Layer 13 of a small transformer language model trained on English Wikipedia (23 layers, counted from 0, width 96).
A neuron adds its activation times its output weights to the MLP's output. To switch it off is to set its activation to zero at one token and run the rest of the model.

Output weights of the MLP neurons that the questions are about. A number n stands for n times 0.0023.
n24: 42 27 -208 -56 -102 64 -113 -50 -279 -191 -57 45 183 11 -31 -58 -75 109 199 70 23 84 56 -11 -88 4 -216 89 213 115 53 340 38 32 -45 93 23 149 8 -11 -17 210 194 203 68 87 -64 -239 78 88 -123 11 12 32 -75 -73 52 -145 124 -177 -80 -18 124 -243 -11 87 334 -28 -76 -46 -69 102 180 -147 63 -7 31 97 -103 170 305 35 41 -43 58 -179 -36 -174 -15 162 7 -100 158 -163 279 137
n33: 25 102 67 219 -10 -153 -4 -34 -78 -52 88 23 55 22 -129 62 10 -107 32 301 51 -48 141 -7 -30 247 27 96 21 -85 18 89 -142 -248 182 -110 -146 158 -19 -10 118 -113 0 -116 92 148 57 -116 -22 56 -3 124 125 -160 75 267 -160 -82 -152 -115 25 129 7 88 30 45 192 -139 -87 71 -48 -28 245 57 -43 -86 84 203 -166 -172 245 -268 -65 26 23 -7 -150 121 -93 -232 34 88 -95 -10 -127 -49
n46: -28 -237 45 -223 72 30 23 103 170 -22 -36 -277 96 -80 -75 -161 -142 262 -49 -141 -37 -78 -152 -88 -57 -19 -73 100 42 -32 -113 69 -4 -53 62 48 -71 112 -22 44 50 255 -101 82 -136 20 -36 61 -111 41 -32 -107 -77 26 21 -40 -17 35 -40 63 -172 129 -121 346 -108 -178 23 13 -158 -20 -263 74 241 10 79 76 60 59 77 -32 102 79 -41 -40 -89 126 86 -30 -28 184 -85 68 95 -138 464 -130
n56: -88 -7 225 76 106 -43 -29 -16 388 -66 123 9 67 -211 45 -126 -64 0 -7 86 -230 72 153 -183 129 -43 106 103 -27 -129 98 -150 -139 -122 -23 281 -286 -47 -59 -62 3 55 -31 46 -153 93 -32 43 -17 -118 -134 119 103 44 -230 -13 23 60 87 -50 -44 -194 46 25 16 -152 48 111 -49 -57 -62 -13 14 -3 123 23 158 -67 -25 50 -98 163 -122 -18 -133 -14 -10 52 150 161 -63 -127 70 152 391 49
n110: 202 -96 -253 141 156 176 -69 21 34 125 68 -143 -22 8 -101 257 14 87 -38 137 111 181 0 -334 21 -36 108 -77 139 -235 -156 -41 111 -137 -4 97 -46 -153 98 -66 37 -250 -131 -30 -233 36 35 -88 12 -15 46 -101 -179 -53 -135 -76 -56 -120 -74 321 -137 64 -148 28 163 -43 25 167 -95 92 96 182 -107 188 -78 -109 44 -79 -119 -45 -22 -94 143 202 -279 90 -7 -62 -78 -37 21 154 -89 87 -64 -176
n115: -175 45 201 -77 31 -263 -66 81 135 119 -38 85 84 -119 290 -7 10 -141 88 74 82 38 -195 26 42 150 52 181 -142 162 62 -40 55 -26 -67 33 186 44 137 39 21 12 35 106 35 -7 99 27 -74 83 218 -85 -7 48 182 -29 -198 -246 172 61 -171 116 87 -19 -26 -108 -237 -125 -72 45 -62 99 -3 -146 -74 155 92 101 107 -38 53 -91 -52 -7 13 112 -175 -95 37 -116 169 -104 130 -49 155 -155
n142: 84 23 -210 41 103 -60 45 -108 -192 106 72 165 -90 -64 -12 -309 144 -58 49 120 85 -348 -129 -26 42 -98 -134 23 -113 13 -11 320 -138 44 -15 86 -115 -110 35 154 -138 -291 7 -82 -220 -18 4 -70 82 -170 -138 -33 -193 29 68 84 -154 -102 78 0 -4 54 -93 -14 -279 22 -102 -56 -48 28 39 -44 -77 -208 60 94 -27 -298 12 228 44 306 21 64 -169 212 -141 44 132 7 64 -4 21 -128 154 28
n159: 192 -200 -198 81 110 168 97 -78 13 260 3 -172 79 -93 -111 -203 14 145 7 0 3 172 57 -108 340 100 134 -147 50 89 -206 -25 98 52 -96 74 -160 -280 26 90 -64 8 50 -214 -99 62 -128 -81 93 -126 184 -244 -243 -81 82 -21 78 68 -7 11 -80 207 131 44 24 93 79 169 42 -27 -103 -90 -26 32 -60 -203 -117 -71 -8 103 35 48 -13 -248 -114 33 34 -142 -75 25 165 55 33 3 30 30
n208: -148 112 -210 127 149 183 127 -56 -106 -61 -17 -207 -130 -66 -15 88 56 -99 70 -80 23 -23 -101 93 151 -59 18 140 179 -171 -89 237 108 116 146 -105 -63 -122 148 -7 10 43 -83 -374 -38 -39 145 -100 49 104 55 70 198 -10 -11 67 18 -179 53 -70 -15 -45 -114 -107 -190 127 162 -17 -160 -38 300 -139 71 -18 -18 62 -73 -124 -81 34 244 -240 -80 -42 -14 -30 -164 106 109 29 -162 184 -141 134 31 122
n237: -7 -73 74 -187 13 19 93 -320 -427 -37 -169 152 -82 -39 55 -179 -82 17 25 106 -115 70 -30 63 -305 -204 72 -59 114 57 -40 -60 94 -17 103 -109 -33 -108 134 45 -38 -142 -283 -74 27 -120 40 -66 -63 -276 -30 -141 -11 95 43 180 135 -43 -89 -119 109 -20 -105 74 41 -131 -213 -33 -108 77 227 -97 -99 136 -11 -214 126 68 -56 66 94 19 55 -23 146 308 -123 41 46 -133 -10 99 26 -41 -212 78
n264: -70 -49 219 -7 -125 -15 -198 49 470 79 157 -205 -149 -114 135 27 -63 -100 52 202 124 106 177 78 -148 -60 -199 146 0 71 179 34 204 20 -48 -24 70 -93 7 -141 -151 141 -16 78 -122 -20 -49 -24 132 17 -26 -43 -161 -56 -114 -64 -96 165 -179 -111 -140 -43 -319 -133 -59 -27 86 -112 -124 -149 -7 178 -99 -111 -24 127 6 -28 25 93 -57 39 -63 -11 137 -25 -211 -77 151 58 55 35 -28 -47 -111 -40
n280: -92 45 40 -11 -49 54 -79 146 -336 -193 -52 -54 -97 139 101 81 -97 32 98 47 -114 97 140 -50 -171 -216 -84 -56 -134 190 -7 -7 -144 -32 109 -119 292 184 -227 92 192 166 -86 25 -42 60 7 11 41 -171 0 133 108 -14 22 -70 -195 -167 -75 -15 107 -145 -170 14 -131 123 80 -20 32 188 224 35 -33 -109 51 -142 271 105 138 -30 -153 136 -103 241 -93 159 94 -123 152 -193 144 -37 20 98 -179 65
n298: -81 248 17 45 -53 -67 45 -209 -63 40 -62 -187 -7 80 -86 -20 175 13 0 165 -22 85 -22 82 -153 -41 -93 75 -270 4 -208 135 -187 117 -135 -134 -7 142 -227 14 -50 -138 -124 -195 -103 107 -131 -78 165 78 -94 -53 -66 26 -7 67 86 -107 -129 -52 -148 -3 -32 -88 26 40 10 -80 -7 78 21 17 188 -28 -176 66 -98 93 -132 77 -44 4 158 -132 71 224 189 -161 -72 116 62 -111 10 67 -459 232
n334: -150 104 -45 -24 163 116 -8 -121 70 -227 17 -147 212 -25 153 65 77 -44 247 -185 -16 -213 -150 141 -160 49 -30 22 21 140 -57 28 -118 3 -91 -84 122 91 55 -24 -186 140 -63 142 94 51 -63 -31 29 -214 72 139 -45 17 -172 -14 84 -14 -36 -181 132 -120 -81 -285 -57 -17 -112 -131 -75 113 -76 58 -234 42 63 -70 -93 -95 -193 199 31 -40 -99 134 -99 -99 104 48 28 -93 146 207 58 34 -364 33
n361: -105 -43 -131 54 44 34 59 207 240 -74 49 9 247 -91 -143 93 -28 -138 6 0 52 169 52 73 80 231 90 23 -190 -221 -59 -84 128 -109 45 -147 -122 -129 -34 -19 188 -23 -67 -150 -28 87 55 101 -121 32 -73 -128 86 -43 -19 -63 -74 -26 151 39 -128 12 -107 -40 86 159 165 -63 -22 33 60 -110 218 -172 99 203 21 32 143 36 -3 -108 141 95 -4 -71 96 -50 45 0 -73 103 83 153 367 -115
n373: -119 -102 -55 68 -47 121 78 142 -300 122 -114 86 165 242 92 -23 49 -93 83 58 22 -11 44 -105 81 -60 156 -68 58 43 -63 -196 -112 -100 -76 -116 -4 -96 215 -144 62 101 -146 34 -43 23 59 -230 39 -199 -242 -116 -143 -7 -14 -57 65 148 36 24 199 216 -218 -175 101 70 79 -61 -50 198 -14 -94 -176 124 -10 -17 -135 -69 7 -221 159 14 -34 -207 -168 -14 23 -87 -69 135 16 -18 9 53 -140 72

Each question names a token from some text and the token that comes next. It shows the activations a of the neurons there, in the order above. A number n stands for n times 0.023.

Then comes g, the gradient of the next token's log-probability with respect to the MLP's output, scaled to length 1. A neuron's effect is roughly proportional to its activation times (output weights . g). A number n stands for n times 0.00093.

" 11", then ":"
a: 1 9 13 9 -61 -27 7 7 1 -8 -93 2 -16 -6 -7 -9
g: -16 218 -78 153 -165 5 121 83 -16 124 -138 13 17 -145 -222 5 17 -39 -239 45 121 92 37 -91 -43 146 122 -210 46 36 -110 144 -139 17 182 26 215 -92 -34 -116 -189 11 39 26 126 55 -82 -80 -133 -99 -146 134 42 55 80 -15 -81 209 -2 139 85 -110 112 78 -64 44 -254 -22 -34 34 -92 -62 66 -1 81 -93 -32 -105 -34 -240 -1 15 181 135 -110 101 102 108 30 65 -2 20 87 214 61 -6
Which two neurons, each switched off alone, lower its probability most, in order? n264, n115

"s", then " M"
a: -29 8 0 6 1 0 2 1 183 1 16 -8 9 2 -11 0
g: 86 -76 -15 -140 136 22 168 28 -53 104 65 48 -67 141 -151 -120 232 11 -82 -167 -23 53 -48 5 -16 151 150 -133 -53 59 -61 -48 28 211 -32 29 11 11 32 75 -192 150 106 6 -12 -100 136 -180 50 34 -65 242 184 88 86 -42 34 -133 -10 -70 12 -97 -262 -12 -7 -242 28 121 -263 -16 -157 -73 -88 71 124 108 -108 -191 -94 -126 -68 11 81 -96 64 146 -23 5 13 -178 26 111 -171 63 84 -32
Which two neurons, each switched off alone, lower its probability most, in order? n208, n24

"os", then "e"
a: 0 16 -3 19 3 80 19 -333 1 -15 16 0 0 12 -12 -2
g: 60 -45 118 82 158 -99 -60 -75 40 151 -104 78 -33 12 73 199 -55 -134 -51 -1 -192 117 161 -2 -50 -87 50 10 241 22 49 -4 -240 -3 1 16 -84 186 112 45 21 -118 103 180 36 -96 -71 25 -57 44 113 -27 -48 23 -110 120 40 -87 -154 -217 -63 -138 96 -17 -55 -67 -238 4 68 -43 -71 225 110 -136 -59 103 -23 24 -153 255 59 114 -126 167 137 124 -234 137 68 -142 51 -5 -48 -116 -68 4
Switching off which neuron hurts the next token most? n159

"i", then "y"
a: 14 20 5 11 4 7 8 2 -20 -11 -7 -10 -1 -13 -22 -12
g: -71 -212 11 -68 -167 -30 41 -47 64 29 105 5 -158 -21 -233 -48 73 130 -92 -45 23 59 -147 47 43 140 21 120 -64 59 -145 -115 -97 -38 -186 44 -54 -139 257 -46 -50 119 -83 -4 -93 -74 59 56 -147 91 -37 -115 -186 26 118 46 -54 18 34 145 140 6 24 77 117 -2 -32 -174 -44 130 228 -51 160 -16 -165 20 -14 -26 174 -88 -144 -30 76 -446 124 -2 -153 0 -74 2 45 -77 62 89 -4 25
Switching off which neuron hurts the next token most? n334

"age", then " 18"
a: -6 -6 -13 -4 1 7 25 5 -14 0 9 -59 -18 -19 0 12
g: 168 -78 3 -40 134 239 44 -79 2 -84 -53 -19 -45 39 -101 -27 -18 46 -64 141 -131 -99 121 40 18 3 -78 122 -100 20 90 -17 43 -233 -25 35 -171 -204 9 72 -21 90 26 -137 83 -54 49 107 202 36 -228 164 -75 -20 -10 148 -58 -67 144 75 -71 142 42 -37 66 144 -13 -64 -154 -61 -37 73 -185 -74 253 97 -239 112 211 162 -61 58 -11 270 83 148 23 -43 -40 -92 -94 -60 160 138 -22 -96
Switching off which neuron hurts the next token most? n142

"==", then "E"
a: -12 5 -28 -5 -5 8 -6 -5 -3 2 -101 18 -1 11 -13 12
g: -118 -19 231 119 -114 159 172 -52 -19 -48 -76 108 203 -129 -66 -163 25 180 -48 11 -151 33 10 -123 65 98 28 -8 122 -58 -279 14 -15 -113 -34 -52 227 -1 109 85 70 30 4 52 67 -169 48 -92 -119 69 203 -192 -20 88 -263 -7 3 -115 20 -121 -10 62 -60 -109 -42 -161 8 27 -52 114 39 -96 29 -87 -32 58 42 54 35 103 47 100 -64 302 76 97 55 37 26 74 -22 314 128 -87 80 -16
Which neuron, switched off, raises the next token's probability most? n46

" I", then "r"
a: 3 -11 43 1 7 -19 -19 5 7 -6 8 -37 -4 6 -2 9
g: 79 -116 103 49 110 12 44 107 44 66 42 193 -147 -79 -90 59 -33 -101 -74 108 9 16 -311 53 42 77 256 86 -97 -80 87 -61 -45 55 -210 28 34 -73 133 197 4 -19 7 3 106 -321 -136 60 -48 28 -9 41 -61 -227 1 110 -62 34 -66 -171 78 -103 38 86 141 175 21 -41 -272 -19 -65 138 27 -19 -202 -76 -34 -12 -29 -124 105 47 177 71 130 -92 -155 80 -11 19 -50 108 123 -169 -100 -29
Switching off which neuron hurts the next token most? n280

"rit", then " Le"
a: 1 8 -1 0 41 -14 4 0 -9 74 -2 -5 -2 -16 -2 -4
g: 61 1 24 106 86 9 131 -51 -74 10 -86 136 94 67 86 45 123 -85 -190 -37 206 10 -171 -16 185 7 -54 39 -254 -47 -112 -54 51 -169 1 254 -113 -121 136 -81 181 7 -27 16 -47 11 93 112 -4 -58 124 -12 57 -157 63 -86 162 141 140 -190 -86 82 -45 33 137 72 0 -128 -125 31 -141 -148 -38 3 61 13 68 -221 51 101 -127 60 151 -215 -89 -93 131 2 85 79 -45 48 -153 137 52 -261
Which neuron, switched off, raises the next token's probability most? n237

"l", then "ent"
a: 0 -4 -24 -14 4 21 -12 -15 -5 14 -55 5 -49 -76 5 20
g: -22 35 -18 163 287 -52 69 -220 107 26 -7 -93 295 -54 6 48 25 24 70 -27 -150 146 165 24 49 -52 -60 -80 6 96 135 54 116 76 -106 57 -22 76 -24 -11 -168 -10 -48 -220 62 -316 106 49 -47 9 419 8 -41 -52 220 -24 81 50 45 195 68 -47 44 -8 -176 2 76 -68 4 122 -60 129 46 -60 29 -46 -8 24 103 101 166 108 210 -21 -22 -87 35 74 92 -58 13 -17 -8 59 16 71
Which neuron, switched off, raises the next token's probability most? n334

" P", then "a"
a: -6 -1 18 1 10 -45 -9 -1 5 3 -1 -86 -10 1 -5 0
g: -200 -57 25 -93 16 13 44 -131 -37 55 7 72 121 -62 -57 -97 -88 -152 -56 264 115 10 -19 59 -52 27 -70 41 -20 -99 -127 11 -4 -33 92 133 54 79 110 125 -66 17 17 -46 -199 49 221 58 178 63 -215 -21 136 20 -124 105 12 -148 47 182 -119 -74 72 -128 247 -67 168 101 -88 4 244 91 -119 14 -129 157 -190 -255 -144 1 40 -134 29 -74 59 206 16 -57 -35 27 -114 43 127 -173 10 22
Switching off which neuron hurts the next token most? n280

"C", then "l"
a: -10 1 -20 -3 0 -11 3 17 1 -85 -1 0 -5 2 0 -4
g: -312 156 -57 109 94 162 54 136 -8 58 22 -256 13 -26 166 231 -41 -44 50 57 -22 25 26 -205 -88 74 21 107 -35 16 113 -40 -115 108 -36 26 -60 65 190 39 -20 23 -56 50 -69 101 108 -53 -22 23 95 -52 -135 -50 -78 56 -133 68 -45 -84 117 34 248 74 -17 -21 -90 62 -110 -7 2 83 -18 -139 66 102 -131 198 -188 -104 -77 -41 100 -150 -112 292 -41 143 146 213 -130 -129 -54 -145 -28 28
Switching off which neuron hurts the next token most? n237

" his", then " W"
a: 1 -15 -1 8 -22 -2 -7 28 4 0 -3 4 18 -13 1 4
g: -63 52 -27 -41 3 -18 -27 208 22 -133 121 -6 44 -139 80 -46 34 -4 -95 -77 218 -96 -52 -55 0 153 69 -97 106 -88 146 -88 187 -9 -19 180 32 61 165 -31 152 71 21 -194 24 76 50 -41 112 -109 -173 -86 119 27 33 41 -15 -53 108 -78 -105 -167 -32 -172 38 -117 -123 -477 -20 68 -65 181 125 96 -70 -277 20 20 6 -81 -35 -17 -111 -15 -14 -4 44 73 -75 -147 -34 52 150 -116 38 157
Which neuron, switched off, raises the next token's probability most? n159

" w", then "ee"
a: -3 3 4 -3 -20 -10 3 -7 -24 14 20 0 0 -10 -9 14
g: -93 -148 108 -215 61 77 -147 145 -48 60 -55 155 -46 45 68 -14 55 -80 -99 22 -178 129 43 -59 -8 -152 -145 -108 -27 49 98 -82 -153 -45 27 117 70 -182 -157 -17 121 -43 -37 59 -193 -127 211 57 -72 -64 -31 -10 25 157 -8 194 -85 -7 -72 -173 192 203 -92 96 -18 -49 -6 199 75 114 -225 52 75 138 79 44 -100 -227 53 -102 109 -171 -149 -15 59 84 41 -35 12 39 -151 -163 164 -76 -67 26
Switching off which neuron hurts the next token most? n208

"m", then "le"
a: -31 -3 -1 -1 15 -1 -5 2 -34 9 -14 -2 -8 8 3 -26
g: 53 222 63 117 -181 -117 -30 244 31 -64 -18 144 32 -29 -186 95 193 -195 56 -162 -10 130 -69 185 98 -33 -7 -21 80 60 63 -21 -8 -35 -7 105 36 56 -76 -33 -14 177 17 -206 -66 -160 103 -10 -65 -29 10 78 113 127 -42 4 15 137 -87 31 94 92 6 166 16 38 81 174 79 -91 -70 -338 -8 -51 42 117 -90 -150 -73 -31 82 -32 -109 45 -43 -68 -255 -23 -102 -51 -31 -302 7 91 -123 137
Which neuron, switched off, raises the next token's probability most? n208

"ic", then "ot"
a: -312 -3 -3 -3 -28 -15 -8 -27 -9 9 -4 1 95 37 6 7
g: -149 44 -51 37 -269 -55 -97 -106 -13 113 33 -51 -255 -141 128 55 -206 23 -29 -135 161 32 -30 37 -72 -81 230 -184 104 -40 -13 -94 143 42 -88 -167 -99 26 150 -73 -63 -103 -40 -138 11 92 -110 71 -152 -115 24 55 142 178 -11 -1 54 45 -5 -30 -25 114 22 -78 73 -37 -109 2 100 -194 -66 42 -101 107 -14 10 -78 5 57 33 -56 11 301 94 90 209 -214 -89 -30 -166 -167 -117 -26 -194 -31 57
Switching off which neuron hurts the next token most? n24

"y", then " of"
a: 0 42 -2 8 20 39 -43 -19 17 -8 2 0 -5 14 2 -14
g: -108 -70 -8 136 -128 58 167 -160 6 -238 -19 -28 -131 0 92 5 -51 124 -197 -42 47 24 108 -47 74 -64 -146 278 -190 -11 47 25 -32 -115 -100 -175 81 39 -26 80 -122 87 92 -17 -92 -107 -203 -74 -28 156 31 -17 -130 148 -123 18 -83 6 -71 26 8 65 -75 53 52 -147 -24 -57 16 -21 36 -96 138 142 109 -186 -255 42 76 141 -33 -20 200 -82 141 96 243 -208 -135 122 -33 -105 63 125 -53 39
Switching off which neuron hurts the next token most? n142